Layer 12 of a small transformer language model trained on English Wikipedia (15 layers, counted from 0, width 128).
A neuron's activation on a vector x is GELU(weights . x), where the dot is the dot product.
The model reads these tokens: "ent" " can" " be" " used" "," " ad" "ap" "ted" "," " and" " rem" "ixed" "," " as" " long" " as" " att"

The vector x that enters this layer's MLP at each token. A number n stands for (n - 500) times 0.011.
0 "ent": 485,206,450,493,425,573,569,601,621,426,532,725,536,586,607,651,472,380,293,548,583,907,399,451,458,483,340,890,521,463,437,460,589,510,417,480,695,518,581,529,601,544,534,572,398,500,593,547,544,383,369,521,586,697,399,393,552,631,519,547,401,523,571,443,559,394,506,514,351,586,502,534,490,326,491,595,557,525,476,428,523,547,418,719,278,515,418,361,387,550,436,433,529,567,283,694,520,558,484,514,541,604,620,201,541,592,429,455,460,455,388,577,351,365,532,461,540,354,451,470,547,502,537,395,378,528,516,451
1 " can": 610,308,399,396,485,544,719,592,545,321,505,570,500,439,508,620,528,594,382,509,505,560,498,279,616,493,149,722,565,466,657,686,490,695,628,429,602,495,695,429,560,394,524,618,407,432,544,572,786,550,550,655,486,525,520,567,426,499,710,455,601,485,410,424,550,555,537,545,463,520,595,438,526,456,464,580,487,323,403,353,470,525,446,606,409,607,246,376,674,475,525,561,483,618,428,617,500,542,503,582,448,550,563,210,508,467,471,550,397,280,399,499,296,367,521,777,492,264,510,432,505,581,464,486,331,406,448,430
2 " be": 487,446,507,576,662,490,522,644,670,489,454,640,689,504,489,597,423,379,471,512,475,724,647,506,459,683,224,682,415,522,491,612,532,591,525,413,533,452,605,375,525,381,489,496,427,469,524,340,724,610,588,583,378,437,485,488,493,523,576,492,514,675,509,431,588,715,454,569,490,402,381,526,375,459,426,574,416,475,373,232,520,494,446,732,300,414,237,293,530,644,513,550,504,496,480,707,345,495,421,604,596,540,460,293,553,474,447,611,488,567,229,507,280,421,576,774,393,449,608,408,596,513,361,351,627,442,595,445
3 " used": 669,329,514,779,655,654,541,646,465,242,505,637,558,551,481,599,520,528,506,665,412,547,521,512,460,498,187,615,726,332,536,542,518,499,528,298,518,640,495,574,599,515,467,441,451,376,565,417,744,562,467,468,456,669,509,658,556,521,474,718,406,625,458,458,562,512,478,582,329,527,407,512,376,419,554,537,355,454,354,454,517,604,475,703,649,591,329,449,557,640,473,538,356,503,568,538,492,559,474,521,440,511,445,353,471,554,495,524,447,431,6,531,304,604,475,614,518,504,498,305,564,424,458,294,459,415,471,496
4 ",": 564,202,429,595,560,602,588,581,552,385,590,518,715,429,562,596,489,404,782,615,461,773,576,428,396,597,226,632,481,503,489,504,549,591,425,378,415,522,512,466,581,483,558,427,427,586,460,466,547,478,527,562,550,420,412,450,495,486,384,550,478,766,454,415,322,570,742,530,451,487,607,481,502,327,428,414,550,471,342,338,437,615,453,727,608,487,309,479,574,493,488,614,517,471,472,591,408,514,373,484,491,547,514,309,539,457,496,635,493,322,221,577,291,564,581,796,516,442,478,327,656,572,496,351,473,449,551,567
5 " ad": 499,413,401,597,379,579,768,738,758,297,438,610,594,493,488,503,496,606,538,568,244,563,505,572,552,640,305,552,602,478,654,304,587,427,643,266,583,561,474,526,567,440,380,420,495,537,478,525,550,401,392,654,499,493,352,464,640,743,451,627,569,589,398,296,486,658,574,526,478,411,432,384,428,408,463,466,686,486,495,414,379,446,508,926,524,389,409,586,651,605,417,796,531,443,522,499,484,445,453,473,425,453,638,436,442,430,505,457,614,298,393,281,399,523,509,468,509,513,570,182,485,542,458,457,539,460,575,479
6 "ap": 631,594,493,317,439,511,665,660,401,197,687,322,437,574,415,705,661,501,410,552,437,500,517,523,359,447,367,613,558,508,546,412,360,489,456,321,564,469,695,514,414,564,414,378,441,601,311,400,708,625,372,552,512,523,384,511,681,702,612,588,678,748,449,488,382,625,502,491,502,542,491,493,580,365,633,501,404,463,485,510,363,475,590,610,479,302,489,479,538,578,418,596,577,331,493,588,494,209,303,553,293,550,451,611,440,534,680,499,688,400,415,484,316,574,561,472,583,490,465,383,552,715,426,473,567,322,747,419
7 "ted": 592,376,524,552,525,442,545,645,511,332,554,487,556,568,330,612,431,705,584,655,484,446,510,480,542,463,297,404,540,506,386,395,408,598,477,284,494,591,493,600,606,595,417,497,477,552,450,481,515,576,554,657,713,740,477,622,376,614,594,573,542,721,458,313,454,575,503,698,410,519,620,522,388,454,530,509,318,476,401,474,654,448,580,634,623,548,345,497,669,499,441,645,378,373,569,512,359,364,418,532,443,591,586,328,426,563,421,402,432,577,192,556,305,731,261,820,524,527,437,382,466,506,348,274,432,374,637,611
8 ",": 609,258,400,588,559,499,591,557,621,435,574,464,713,401,542,615,636,583,743,534,438,695,570,445,456,560,196,528,350,545,427,410,522,567,488,378,425,488,533,459,465,509,570,425,365,618,414,470,590,556,600,562,552,498,535,471,475,457,345,518,494,763,470,392,253,605,756,467,489,528,646,391,504,359,379,398,451,376,430,419,527,594,488,640,578,407,309,589,597,485,468,615,602,482,460,599,408,453,368,486,515,546,484,368,543,448,378,586,455,340,232,571,238,632,548,852,547,481,443,398,622,582,490,373,525,487,538,678
9 " and": 694,182,558,542,683,479,561,654,573,367,601,575,626,477,398,555,586,522,665,513,530,727,551,394,457,723,220,645,460,585,548,514,526,507,461,438,655,374,489,460,467,462,493,368,468,528,409,448,596,524,474,463,636,468,411,558,460,424,419,474,519,742,413,414,515,709,467,671,579,446,560,344,447,417,444,506,452,348,472,349,509,589,520,563,585,480,321,547,657,528,529,659,530,477,387,586,476,550,395,536,464,499,551,389,472,448,399,592,616,358,116,454,292,498,505,841,525,360,451,391,625,391,460,384,525,428,551,652
10 " rem": 561,624,533,453,506,682,712,714,589,457,645,524,423,565,592,650,551,535,527,677,189,519,462,350,465,526,425,571,394,657,760,484,575,530,510,652,587,437,631,426,488,494,532,513,366,402,357,540,468,575,372,553,576,547,392,469,684,420,486,530,503,707,473,251,601,476,423,534,513,329,573,315,381,459,637,481,521,446,336,345,436,704,466,714,680,278,294,413,657,492,408,514,423,409,543,492,470,578,590,419,441,455,494,482,714,569,448,444,628,332,545,470,399,559,620,511,415,415,437,152,317,442,341,661,479,578,360,585
11 "ixed": 615,288,516,659,512,483,516,693,459,341,693,570,669,567,480,689,544,649,624,582,410,464,675,570,505,541,391,510,529,480,374,383,458,388,526,352,509,515,530,512,551,580,507,507,565,495,481,533,528,670,356,472,590,747,472,407,464,495,268,504,460,553,319,403,562,403,420,537,535,536,626,436,349,427,411,398,521,360,373,523,545,408,585,753,664,561,388,639,635,584,510,685,366,572,522,580,327,526,528,561,475,516,585,276,591,421,602,465,602,597,121,538,193,577,371,688,485,623,618,316,460,524,360,471,360,314,502,443
12 ",": 534,162,473,641,516,566,566,639,583,485,620,563,737,435,585,593,603,421,821,556,429,674,513,474,454,588,222,530,452,559,475,529,477,626,467,414,409,493,439,474,492,545,593,427,376,572,426,460,504,541,536,484,574,423,502,459,492,450,332,531,506,739,411,443,282,508,692,535,506,494,618,413,528,349,359,469,504,466,411,388,473,572,451,768,582,468,313,565,544,510,467,614,573,537,405,612,428,460,387,499,439,585,510,289,555,486,485,578,490,337,219,554,287,638,565,853,573,490,439,382,560,565,433,367,510,445,530,554
13 " as": 445,523,643,646,620,606,685,723,575,393,507,514,570,470,516,541,581,369,727,476,477,737,532,493,503,659,322,665,497,467,589,482,439,603,394,370,608,534,661,372,534,452,407,345,402,465,563,409,674,648,433,491,587,381,479,756,477,361,486,612,507,567,504,548,420,703,513,631,658,443,303,395,558,402,452,429,585,427,419,396,420,510,494,732,402,496,289,443,549,619,436,607,432,473,531,536,408,474,319,507,441,533,659,270,363,473,477,349,565,354,217,423,360,587,678,779,476,416,452,396,506,519,390,306,581,506,460,420
14 " long": 659,413,576,672,564,650,671,503,415,270,660,512,801,456,542,518,368,560,509,569,627,625,540,421,568,436,443,658,707,446,463,514,468,489,555,449,482,526,470,532,266,549,559,539,530,447,518,513,618,509,298,537,554,478,369,547,743,545,462,676,725,546,253,434,456,524,611,573,506,311,537,623,207,442,506,496,575,593,537,357,576,461,589,618,574,535,244,531,428,666,529,526,540,376,538,665,346,524,299,393,501,472,538,471,526,243,547,572,588,373,254,465,391,513,415,672,582,392,440,227,470,427,268,524,365,509,510,464
15 " as": 485,509,621,545,563,507,661,698,433,500,514,502,603,459,489,555,642,535,660,417,422,667,584,603,582,525,366,611,452,427,531,500,489,600,428,389,602,432,687,407,431,537,391,392,396,373,640,407,708,768,565,430,570,406,560,771,560,541,479,558,560,524,465,445,329,559,533,513,697,388,341,429,574,353,483,433,533,466,407,421,484,465,522,677,427,477,302,473,549,526,428,600,498,625,458,584,571,357,356,522,509,477,597,183,414,532,441,419,456,381,152,479,331,739,672,704,499,551,380,405,536,613,288,322,588,623,490,297
16 " att": 318,581,454,521,518,610,523,586,613,376,682,458,501,661,619,426,509,598,613,463,464,580,405,384,565,445,406,548,632,602,428,409,513,449,743,174,472,569,515,499,571,487,364,595,438,429,208,472,614,622,488,568,619,651,534,318,922,561,421,664,524,625,468,435,529,538,594,342,560,322,563,633,416,459,504,606,550,525,349,307,480,525,431,752,703,380,408,534,517,728,349,675,551,342,446,621,361,447,424,339,474,436,385,490,527,476,507,493,533,286,537,396,473,489,538,658,525,362,492,216,579,418,364,430,602,430,665,426

Each question shows the input weights of one neuron of the MLP. A number n stands for (n - 500) times 0.0014.

n260: 553,599,540,523,486,538,532,525,487,633,588,452,580,579,522,559,375,520,589,581,467,411,553,479,505,588,457,612,518,487,406,603,492,575,495,516,539,502,389,564,495,485,500,548,408,483,498,436,425,448,400,438,611,395,582,515,430,539,360,464,505,374,490,457,578,421,289,549,650,408,480,488,552,431,446,580,442,515,474,491,469,360,509,480,426,430,493,470,362,421,529,498,639,512,507,404,397,458,510,518,351,520,478,593,568,623,667,455,486,326,524,673,573,511,384,563,567,552,274,524,574,629,537,645,412,495,493,458
Which token does this neuron like most? 12 ","

n18: 489,482,488,489,496,517,513,514,484,538,527,525,493,439,500,522,457,483,528,524,537,471,470,489,516,480,501,498,521,512,485,501,538,490,509,547,523,500,483,495,519,469,496,488,486,483,496,489,510,520,476,517,468,506,488,510,491,527,501,507,504,493,485,498,484,540,498,526,479,532,529,503,512,505,481,521,509,482,482,535,542,489,491,483,472,480,502,540,504,491,505,527,490,478,497,478,492,488,499,493,496,506,501,499,509,492,469,468,487,485,512,506,496,521,510,494,478,495,506,502,530,508,466,481,500,515,518,485
On which token does it fire most, and how strongly? 7 "ted", at about 0.24

n26: 427,238,666,525,708,546,271,556,532,430,367,590,575,457,425,599,618,405,487,365,646,370,640,441,391,381,399,410,554,515,503,614,439,423,587,580,459,350,704,631,539,347,345,483,500,379,532,516,485,468,561,475,460,613,524,503,506,673,556,500,516,445,324,551,669,249,476,705,542,549,483,471,473,624,559,459,442,518,670,663,711,497,535,554,609,708,379,373,443,168,626,506,603,556,435,430,370,467,568,515,665,432,531,491,585,727,543,284,417,437,512,503,442,459,517,456,612,548,534,599,397,533,335,593,323,412,452,555
On which two tokens does it fire most, strongest first? 11 "ixed", 1 " can"

n220: 263,484,544,482,395,464,631,558,468,592,431,756,552,409,565,472,481,567,545,440,606,534,505,475,440,431,562,471,601,546,523,606,632,336,472,487,494,522,463,439,560,512,487,408,424,466,481,479,551,572,506,356,548,630,590,332,427,421,475,345,644,581,428,507,475,424,415,369,587,655,460,322,515,660,231,335,432,497,478,603,508,483,473,497,568,592,474,565,277,491,519,570,521,575,565,389,549,522,486,566,412,466,673,487,576,648,486,611,500,455,507,687,503,469,569,366,580,563,554,574,685,478,446,435,554,466,306,406
On which token does it fire most, and how strongly? 11 "ixed", at about 1

n195: 519,501,519,503,484,475,439,433,455,518,516,465,463,502,456,497,563,457,503,513,511,522,519,450,481,436,441,473,477,572,520,546,586,539,574,486,546,498,544,578,565,489,501,609,549,490,582,463,535,514,463,431,515,438,414,554,511,516,511,467,494,476,429,485,462,491,512,473,499,472,570,560,520,443,523,490,487,543,546,494,533,484,473,498,470,503,596,466,511,479,562,432,484,508,480,538,519,489,511,492,486,424,461,469,480,499,578,442,520,449,516,532,500,540,517,467,491,481,537,496,527,493,485,504,446,523,505,476
On which three tokens does it fire most, strongest first? 1 " can", 0 "ent", 6 "ap"

n440: 523,435,467,520,601,608,466,417,531,424,317,624,646,554,593,451,625,494,593,682,466,618,318,531,287,685,378,415,440,528,503,683,329,622,592,654,381,449,658,397,632,334,467,430,318,615,578,427,552,416,352,357,708,463,414,613,319,651,487,375,424,319,489,477,663,506,490,565,513,471,451,525,615,355,506,437,657,610,506,500,587,484,376,539,461,482,690,590,590,477,446,552,461,500,397,567,414,444,290,506,459,435,562,556,466,653,632,321,470,533,506,436,603,306,751,515,512,480,529,525,692,361,436,394,524,425,467,477
On which token does it fire most, and how strongly? 13 " as", at about 4.7

n482: 477,464,428,506,595,531,538,570,534,629,612,536,508,506,463,549,457,424,522,339,435,462,515,475,579,530,452,363,522,538,430,462,560,491,488,588,449,590,419,394,516,438,587,525,594,444,546,394,463,429,510,481,527,513,418,516,532,518,487,564,571,493,457,545,522,484,449,531,458,540,407,489,535,559,491,582,522,518,431,550,583,449,555,559,443,485,587,582,492,549,603,574,511,466,436,403,536,508,594,518,453,490,470,484,571,696,510,448,476,386,481,490,430,569,553,424,517,514,477,532,528,305,405,514,411,476,451,430
Which token does this neuron like most? 11 "ixed"

n121: 312,633,394,497,321,606,462,678,376,523,410,658,554,436,493,730,484,452,451,536,400,721,441,576,671,500,537,372,402,377,415,674,528,323,377,614,500,629,355,500,572,557,378,568,383,558,595,605,494,558,530,485,604,509,648,264,388,366,510,422,460,487,375,575,590,364,383,493,507,385,517,544,588,397,671,377,444,574,609,542,535,430,352,405,513,555,440,553,565,592,558,683,398,590,389,537,299,487,556,444,478,431,577,420,692,574,551,540,658,446,399,710,317,585,507,536,559,500,607,554,464,372,391,532,313,662,414,532
Which token does this neuron like most? 11 "ixed"

n154: 568,464,572,396,470,436,471,484,438,547,517,470,424,491,465,577,506,553,626,524,527,590,467,485,538,396,487,477,547,582,514,550,537,557,556,574,515,524,432,520,596,444,532,560,636,591,425,484,459,439,585,405,491,556,469,533,438,522,451,329,439,417,363,498,411,413,498,392,536,527,436,525,414,514,532,516,565,430,306,565,518,335,586,496,471,559,553,395,567,645,513,525,524,423,426,478,591,550,533,580,591,526,467,553,473,582,447,424,514,438,463,711,509,490,601,435,389,500,423,456,457,393,517,438,558,445,623,527
Which token does this neuron like most? 11 "ixed"

n5: 483,504,456,520,519,570,473,488,512,555,379,417,436,459,515,525,500,529,534,546,432,636,382,481,515,502,465,485,459,557,480,542,468,434,502,443,456,575,571,527,365,498,413,459,476,508,525,453,576,486,460,594,494,671,643,370,447,574,485,517,418,405,472,513,586,459,534,435,629,522,578,595,514,430,550,505,496,502,493,471,447,463,532,431,538,450,413,396,479,498,446,657,402,507,565,526,522,535,619,493,608,356,453,562,447,479,491,480,531,514,480,575,527,518,544,512,444,562,502,530,467,431,524,383,520,544,498,527
On which two tokens does it fire most, strongest first? 16 " att", 3 " used"

n37: 500,634,461,403,529,683,398,628,448,509,553,553,485,529,485,452,520,456,658,584,532,446,435,509,360,312,670,400,494,474,530,642,487,397,458,432,488,681,297,503,484,450,424,648,562,536,371,562,633,523,738,579,386,618,534,295,606,647,521,410,446,486,605,548,577,584,410,725,534,530,466,572,573,478,558,443,382,441,361,557,462,497,582,585,351,419,552,436,398,667,231,543,666,626,503,422,545,546,421,405,430,570,482,508,491,497,521,398,523,403,609,509,509,327,518,548,380,460,423,491,435,598,437,562,643,276,385,584
Which token does this neuron like most? 16 " att"

n299: 611,481,489,334,584,674,541,479,335,548,318,618,470,441,471,531,544,420,562,611,643,487,452,408,508,293,435,536,390,328,485,467,555,433,701,430,566,565,357,320,609,788,532,523,482,526,602,535,407,420,500,557,452,435,441,434,568,340,472,378,519,404,529,482,556,511,509,676,656,497,506,402,574,479,525,465,497,722,480,578,484,525,411,511,552,455,564,596,563,578,534,614,340,517,445,293,419,544,575,513,481,480,675,425,522,610,472,541,484,500,644,627,574,529,622,450,440,444,445,428,453,452,451,259,478,511,413,574
Which token does this neuron like most? 10 " rem"

n8: 502,510,514,495,520,482,506,502,495,511,483,508,521,484,506,511,491,507,485,535,538,497,493,508,495,490,499,484,503,518,498,495,490,475,489,518,538,504,506,494,522,467,497,474,488,522,502,486,502,504,500,499,488,499,493,474,486,512,509,487,511,510,493,486,490,504,509,539,499,537,486,496,513,494,502,494,495,477,525,496,496,480,502,499,491,483,500,517,485,515,507,509,485,500,498,489,501,515,493,492,506,508,518,498,506,490,488,494,487,528,524,487,512,488,510,511,514,509,504,526,494,478,502,489,519,492,503,512
Which token does this neuron like most? 2 " be"

n330: 538,729,440,408,564,600,601,435,576,535,363,429,538,516,393,490,572,437,517,563,400,422,511,618,543,466,389,388,439,490,415,525,421,525,567,421,467,528,444,408,539,385,344,477,521,401,472,421,483,528,563,566,565,498,424,549,542,523,495,419,375,540,415,537,428,513,577,422,670,481,502,533,523,434,403,336,542,498,521,477,538,384,472,467,552,537,377,498,426,606,418,584,393,664,579,505,548,372,542,473,606,544,609,500,489,397,607,569,599,618,603,456,537,513,533,513,524,496,617,446,637,495,487,529,507,509,519,544
Which token does this neuron like most? 5 " ad"

n63: 389,532,591,450,544,481,481,470,365,619,588,571,587,506,401,585,558,617,565,422,537,573,500,541,436,705,270,628,340,548,484,642,503,522,420,508,557,604,536,551,468,537,564,479,465,586,402,407,462,449,738,555,467,457,675,313,520,767,518,413,289,520,339,408,457,508,380,452,426,578,427,520,519,494,395,353,391,382,320,563,459,456,588,437,621,427,640,520,494,361,515,332,387,488,615,416,562,503,431,519,570,325,528,571,590,503,338,611,432,478,545,533,608,531,731,578,545,617,530,322,533,447,400,519,437,645,594,452
On which token does it fire most, and how strongly? 8 ",", at about 2.7

n509: 500,653,564,546,587,417,668,436,417,469,564,347,337,618,431,304,617,416,390,398,483,600,315,490,480,530,418,595,271,237,641,743,438,584,578,717,766,581,449,516,467,759,429,531,781,592,651,416,562,490,410,350,387,513,419,424,415,476,530,562,513,335,365,418,399,621,321,413,359,432,419,362,546,270,460,555,523,586,419,572,413,567,633,604,399,478,602,659,521,542,517,395,437,722,468,447,643,500,410,565,433,427,398,444,497,554,530,504,575,643,719,452,621,459,409,455,490,482,409,627,537,456,408,472,654,461,577,553
Which token does this neuron like most? 6 "ap"

n316: 515,647,375,492,500,395,514,437,484,623,524,567,372,540,587,469,552,465,518,565,344,576,569,505,534,495,557,516,500,608,515,437,468,559,505,566,571,575,540,441,480,458,558,489,495,543,508,518,368,584,451,512,462,327,517,348,521,530,489,549,454,414,477,545,517,399,762,659,375,505,426,495,629,633,568,694,578,421,678,456,446,357,472,544,566,530,403,346,422,590,625,521,460,651,500,514,613,495,410,583,621,467,597,436,330,452,481,330,405,480,457,441,606,425,404,334,646,471,540,566,586,505,446,428,647,449,270,381
Which token does this neuron like most? 0 "ent"

n483: 572,427,589,469,303,442,473,411,575,663,504,448,489,325,573,520,607,458,461,500,504,504,524,605,453,556,425,439,461,493,443,387,614,544,466,506,415,491,485,481,459,509,611,464,371,557,502,532,577,620,433,502,475,533,521,491,491,411,509,425,476,480,506,427,618,519,450,472,410,599,624,353,447,579,533,547,496,633,484,502,508,379,465,512,484,511,472,610,377,528,538,600,502,410,420,597,483,611,401,450,513,482,343,517,473,516,552,564,502,498,468,477,479,736,523,534,457,508,554,585,565,381,559,627,563,594,410,391
Which token does this neuron like most? 8 ","

n33: 440,527,534,437,497,463,511,511,523,523,514,498,503,523,633,438,545,447,536,593,427,496,515,571,443,500,421,411,539,543,510,539,615,493,534,522,553,546,476,480,510,510,461,498,546,468,484,443,522,501,454,500,469,622,505,426,435,514,521,462,496,606,511,500,510,552,498,492,456,582,470,516,488,437,593,442,476,391,489,530,501,566,517,475,494,474,549,499,381,530,518,515,551,502,468,506,463,540,441,513,557,525,494,493,421,395,506,446,541,609,598,460,417,480,538,560,433,475,515,573,524,432,447,505,513,548,469,429
Which token does this neuron like most? 2 " be"

n467: 554,639,373,528,564,487,378,400,722,399,532,515,480,544,458,465,431,288,480,539,468,609,421,753,427,678,579,414,548,564,364,503,557,530,485,551,485,692,450,616,532,518,514,509,610,369,668,379,422,422,584,582,509,557,460,620,517,458,705,446,354,417,457,405,415,531,503,624,478,422,473,437,623,397,399,655,537,698,544,571,376,526,413,446,594,433,400,394,455,361,462,446,467,629,686,457,313,659,530,446,555,590,512,576,514,343,556,438,421,486,397,462,416,481,658,303,489,590,552,364,402,535,549,463,477,480,491,532
On which token does it fire most, and how strongly? 3 " used", at about 0.88

n14: 453,462,585,535,495,445,418,347,561,523,469,575,626,544,445,435,421,367,338,449,447,561,544,492,531,549,618,575,525,568,570,442,517,427,544,648,440,456,413,401,506,627,798,407,474,526,502,438,559,490,416,398,536,463,626,487,480,474,364,594,379,465,580,518,523,439,406,497,726,561,567,497,486,522,520,453,244,511,474,483,441,551,406,534,503,651,545,462,602,466,567,676,558,416,423,438,422,500,455,446,515,592,516,493,369,572,495,573,455,568,472,632,615,420,349,561,368,607,521,467,600,407,520,554,428,439,429,613
On which two tokens does it fire most, strongest first? 9 " and", 11 "ixed"

n254: 500,428,503,545,542,510,438,607,411,525,536,493,458,453,500,488,481,511,534,452,590,514,461,457,412,453,483,447,500,457,478,376,463,509,467,516,512,479,463,430,462,536,512,666,533,603,537,531,564,511,502,586,539,544,608,485,533,571,553,403,620,498,445,475,544,515,498,553,478,519,576,541,534,408,452,494,421,524,445,569,600,395,539,445,547,548,475,510,609,558,477,417,550,513,533,491,444,502,424,521,476,530,405,502,492,472,466,526,403,486,501,513,500,523,517,480,442,487,511,529,459,519,513,437,553,540,416,427
Which token does this neuron like most? 7 "ted"

n337: 365,672,725,312,485,415,517,390,400,503,390,580,554,494,422,489,361,418,614,480,482,673,559,549,546,476,566,453,532,335,528,554,493,469,438,494,534,466,480,453,484,339,392,485,285,528,518,400,500,550,663,520,460,458,484,431,420,500,668,438,468,673,556,506,531,483,363,437,420,402,564,536,461,689,424,491,682,843,580,582,432,482,441,525,424,436,570,545,463,440,479,473,440,787,571,597,404,494,525,610,470,421,692,384,353,543,506,622,211,621,541,346,509,517,617,619,379,564,491,418,401,436,494,456,548,535,797,556
On which three tokens does it fire most, strongest first? 2 " be", 15 " as", 13 " as"

n7: 633,545,443,558,590,400,306,363,306,607,527,536,545,410,460,437,455,461,350,454,695,607,584,320,503,356,334,645,434,344,451,482,461,414,466,506,571,366,560,465,494,440,477,536,500,640,581,541,481,558,481,377,668,474,566,543,321,679,560,816,564,503,398,364,607,554,506,568,655,367,481,474,478,429,437,584,412,481,500,556,609,332,445,392,578,405,531,459,635,612,639,418,596,545,370,420,349,616,556,500,386,584,553,595,553,333,642,627,613,454,563,509,438,414,478,514,518,568,360,539,537,452,591,599,623,557,326,536
Which token does this neuron like most? 14 " long"

n448: 521,525,503,477,511,539,495,559,458,508,464,548,546,495,482,482,509,520,487,551,503,466,452,513,493,501,521,411,511,568,482,476,500,482,527,509,549,496,518,474,504,483,467,492,473,501,482,489,445,479,478,533,515,523,509,465,551,548,491,522,585,450,476,489,505,506,531,476,483,466,478,494,541,451,531,488,471,466,579,486,566,462,500,464,475,496,494,470,525,451,503,410,464,509,506,480,534,470,502,507,517,513,550,508,488,417,465,514,505,482,520,466,516,507,477,441,541,526,483,522,542,457,555,505,547,536,537,504
Which token does this neuron like most? 5 " ad"

n94: 395,483,561,590,474,428,519,461,459,497,491,600,399,479,632,583,486,437,514,408,520,475,508,605,552,576,595,424,506,555,529,798,548,354,509,357,488,462,458,314,462,497,285,382,519,637,640,582,397,492,548,432,420,489,392,650,337,617,649,440,387,483,566,434,606,506,566,570,395,570,457,540,508,469,544,728,345,342,694,451,538,664,472,506,479,319,585,529,491,691,479,594,638,459,475,704,522,601,295,427,436,618,445,380,526,331,547,509,421,564,529,509,473,472,403,361,418,378,492,631,578,423,469,463,594,595,479,341
Which token does this neuron like most? 2 " be"

n4: 486,518,464,376,419,495,535,452,581,685,482,490,390,437,663,479,615,493,694,486,478,512,458,452,397,394,571,470,541,514,470,432,376,648,551,573,526,482,488,566,511,591,427,485,407,690,495,524,545,393,555,469,510,725,508,677,554,497,601,541,502,527,374,429,601,466,352,400,628,507,584,552,319,459,520,610,408,656,472,457,495,540,529,477,437,442,487,468,484,623,607,537,416,409,403,473,485,435,461,633,576,367,466,653,430,551,439,444,490,454,534,403,575,358,608,408,389,486,564,530,503,339,443,488,616,449,542,416
On which three tokens does it fire most, strongest first? 16 " att", 10 " rem", 6 "ap"

n42: 499,496,488,500,519,509,495,494,491,503,505,501,498,504,501,484,490,498,499,500,491,504,504,503,507,497,497,500,495,507,492,506,509,509,493,502,502,503,500,506,514,493,501,502,495,509,504,503,498,495,502,496,496,504,506,509,490,514,507,489,494,503,497,504,504,500,495,510,483,500,508,497,506,502,504,498,499,503,496,506,491,494,504,488,508,501,510,496,499,493,504,510,493,510,502,490,499,498,498,492,499,494,498,500,508,508,513,496,501,502,508,509,501,496,500,503,501,494,498,501,496,494,498,499,505,492,495,499
Which token does this neuron like most? 7 "ted"

n307: 489,486,486,488,516,512,501,505,513,532,515,512,496,493,505,501,502,499,490,501,500,501,497,524,495,484,498,506,507,490,491,501,508,518,495,515,508,507,499,492,512,511,517,495,487,505,489,509,508,502,506,493,484,519,495,484,501,500,507,500,488,499,504,501,508,497,508,503,485,511,506,521,503,529,496,503,492,494,487,510,496,502,501,490,479,493,502,506,508,514,498,502,500,483,499,496,508,508,505,498,491,506,510,509,506,508,486,491,485,492,507,503,494,491,513,501,505,494,503,503,510,504,488,487,502,506,479,498
Which token does this neuron like most? 0 "ent"

n504: 428,505,657,349,414,512,513,461,390,618,533,676,668,536,708,422,406,453,503,587,631,465,473,423,702,583,445,422,436,427,607,555,521,328,537,569,537,615,439,463,608,491,564,548,472,616,441,425,402,433,375,422,486,462,547,551,535,688,428,392,484,543,592,402,528,505,364,572,465,574,514,448,554,348,539,423,516,518,425,761,523,372,543,560,451,381,465,298,472,578,414,638,652,339,492,338,580,418,531,487,470,383,634,552,451,604,525,588,532,453,470,520,605,421,445,550,670,530,373,401,506,430,500,543,527,444,385,633
On which three tokens does it fire most, strongest first? 5 " ad", 10 " rem", 0 "ent"

n82: 502,524,445,425,569,458,489,515,466,516,604,587,600,486,581,600,472,464,371,470,590,468,566,394,516,488,490,510,525,440,545,558,488,490,509,454,569,498,520,534,563,468,449,629,528,428,520,495,407,429,475,538,484,553,526,411,529,525,541,561,446,459,626,525,547,389,376,579,452,495,380,421,435,568,530,425,329,461,463,439,472,475,531,482,551,552,540,505,514,396,388,486,565,488,467,472,449,462,496,549,576,567,581,507,533,470,534,493,469,487,572,446,545,468,572,557,500,559,541,528,518,466,497,561,417,525,478,469
On which three tokens does it fire most, strongest first? 0 "ent", 1 " can", 10 " rem"

n433: 363,468,548,528,473,624,530,621,348,467,548,596,617,301,540,554,471,340,622,446,611,474,388,494,335,556,604,713,662,461,535,509,439,349,636,514,506,233,365,509,619,419,588,524,495,461,440,574,459,500,460,522,518,584,484,369,657,345,453,394,451,546,451,848,462,568,688,589,541,601,488,436,475,452,650,483,500,503,419,456,451,553,466,399,494,477,559,550,542,316,360,480,511,604,533,478,543,644,439,596,515,472,559,539,280,506,497,610,437,545,530,446,518,300,346,506,284,543,362,491,566,491,381,562,451,579,598,519
Which token does this neuron like most? 4 ","

n395: 502,529,463,347,436,544,535,509,585,599,450,528,473,459,740,369,554,619,531,470,402,552,386,493,495,657,484,307,524,492,446,534,453,456,371,531,579,482,513,436,394,507,589,337,535,498,491,599,441,483,526,568,493,576,684,566,507,444,543,532,559,509,498,486,492,452,414,394,476,502,574,438,494,602,534,522,663,498,459,436,409,393,656,594,422,452,557,500,514,516,479,414,506,438,521,466,613,392,500,462,427,479,586,553,343,353,527,634,546,362,595,541,563,541,502,498,522,535,494,643,424,422,467,519,573,533,542,477
On which token does it fire most, and how strongly? 5 " ad", at about 0.65

n421: 492,518,534,512,484,308,488,457,372,443,514,491,386,511,535,576,518,561,530,549,633,452,424,482,426,455,463,543,517,520,459,480,507,559,589,452,507,514,397,578,461,490,442,452,452,518,524,456,456,281,535,593,574,485,467,479,504,479,491,353,496,416,480,431,381,474,611,474,481,589,625,604,564,452,534,539,500,538,545,511,621,439,622,407,507,396,561,549,775,495,557,575,500,615,405,550,512,574,498,563,457,411,566,418,665,329,457,450,367,614,504,461,451,500,603,562,425,469,496,518,548,411,496,502,562,573,594,390
On which token does it fire most, and how strongly? 7 "ted", at about 1.3

n208: 567,545,491,545,680,637,461,431,411,525,631,555,545,497,668,276,425,387,442,295,494,620,386,539,545,500,613,493,421,795,450,656,398,677,336,532,491,457,442,512,615,458,471,374,570,488,666,597,655,421,519,426,491,628,344,528,568,497,533,503,330,390,481,486,508,561,627,623,401,475,503,592,592,471,397,582,589,261,482,483,345,342,421,472,585,500,471,392,602,431,479,692,514,488,446,574,526,542,503,478,421,475,545,664,500,522,527,622,627,287,585,392,488,419,282,445,432,448,540,427,639,681,464,550,447,625,289,458
Which token does this neuron like most? 1 " can"

n74: 361,404,528,666,497,560,492,500,505,407,426,431,611,464,582,368,544,495,426,441,294,630,349,500,553,509,647,632,395,572,486,658,567,374,590,455,439,485,464,528,541,544,539,527,505,632,492,303,309,503,573,536,512,416,385,479,263,654,550,347,469,347,495,559,495,407,581,463,544,576,475,462,581,475,523,491,373,588,485,494,823,532,563,366,515,480,472,590,593,399,506,494,542,163,544,509,581,605,479,443,541,427,444,475,689,440,595,677,380,472,460,458,503,396,454,565,526,465,500,327,714,527,627,570,428,596,628,432
Which token does this neuron like most? 4 ","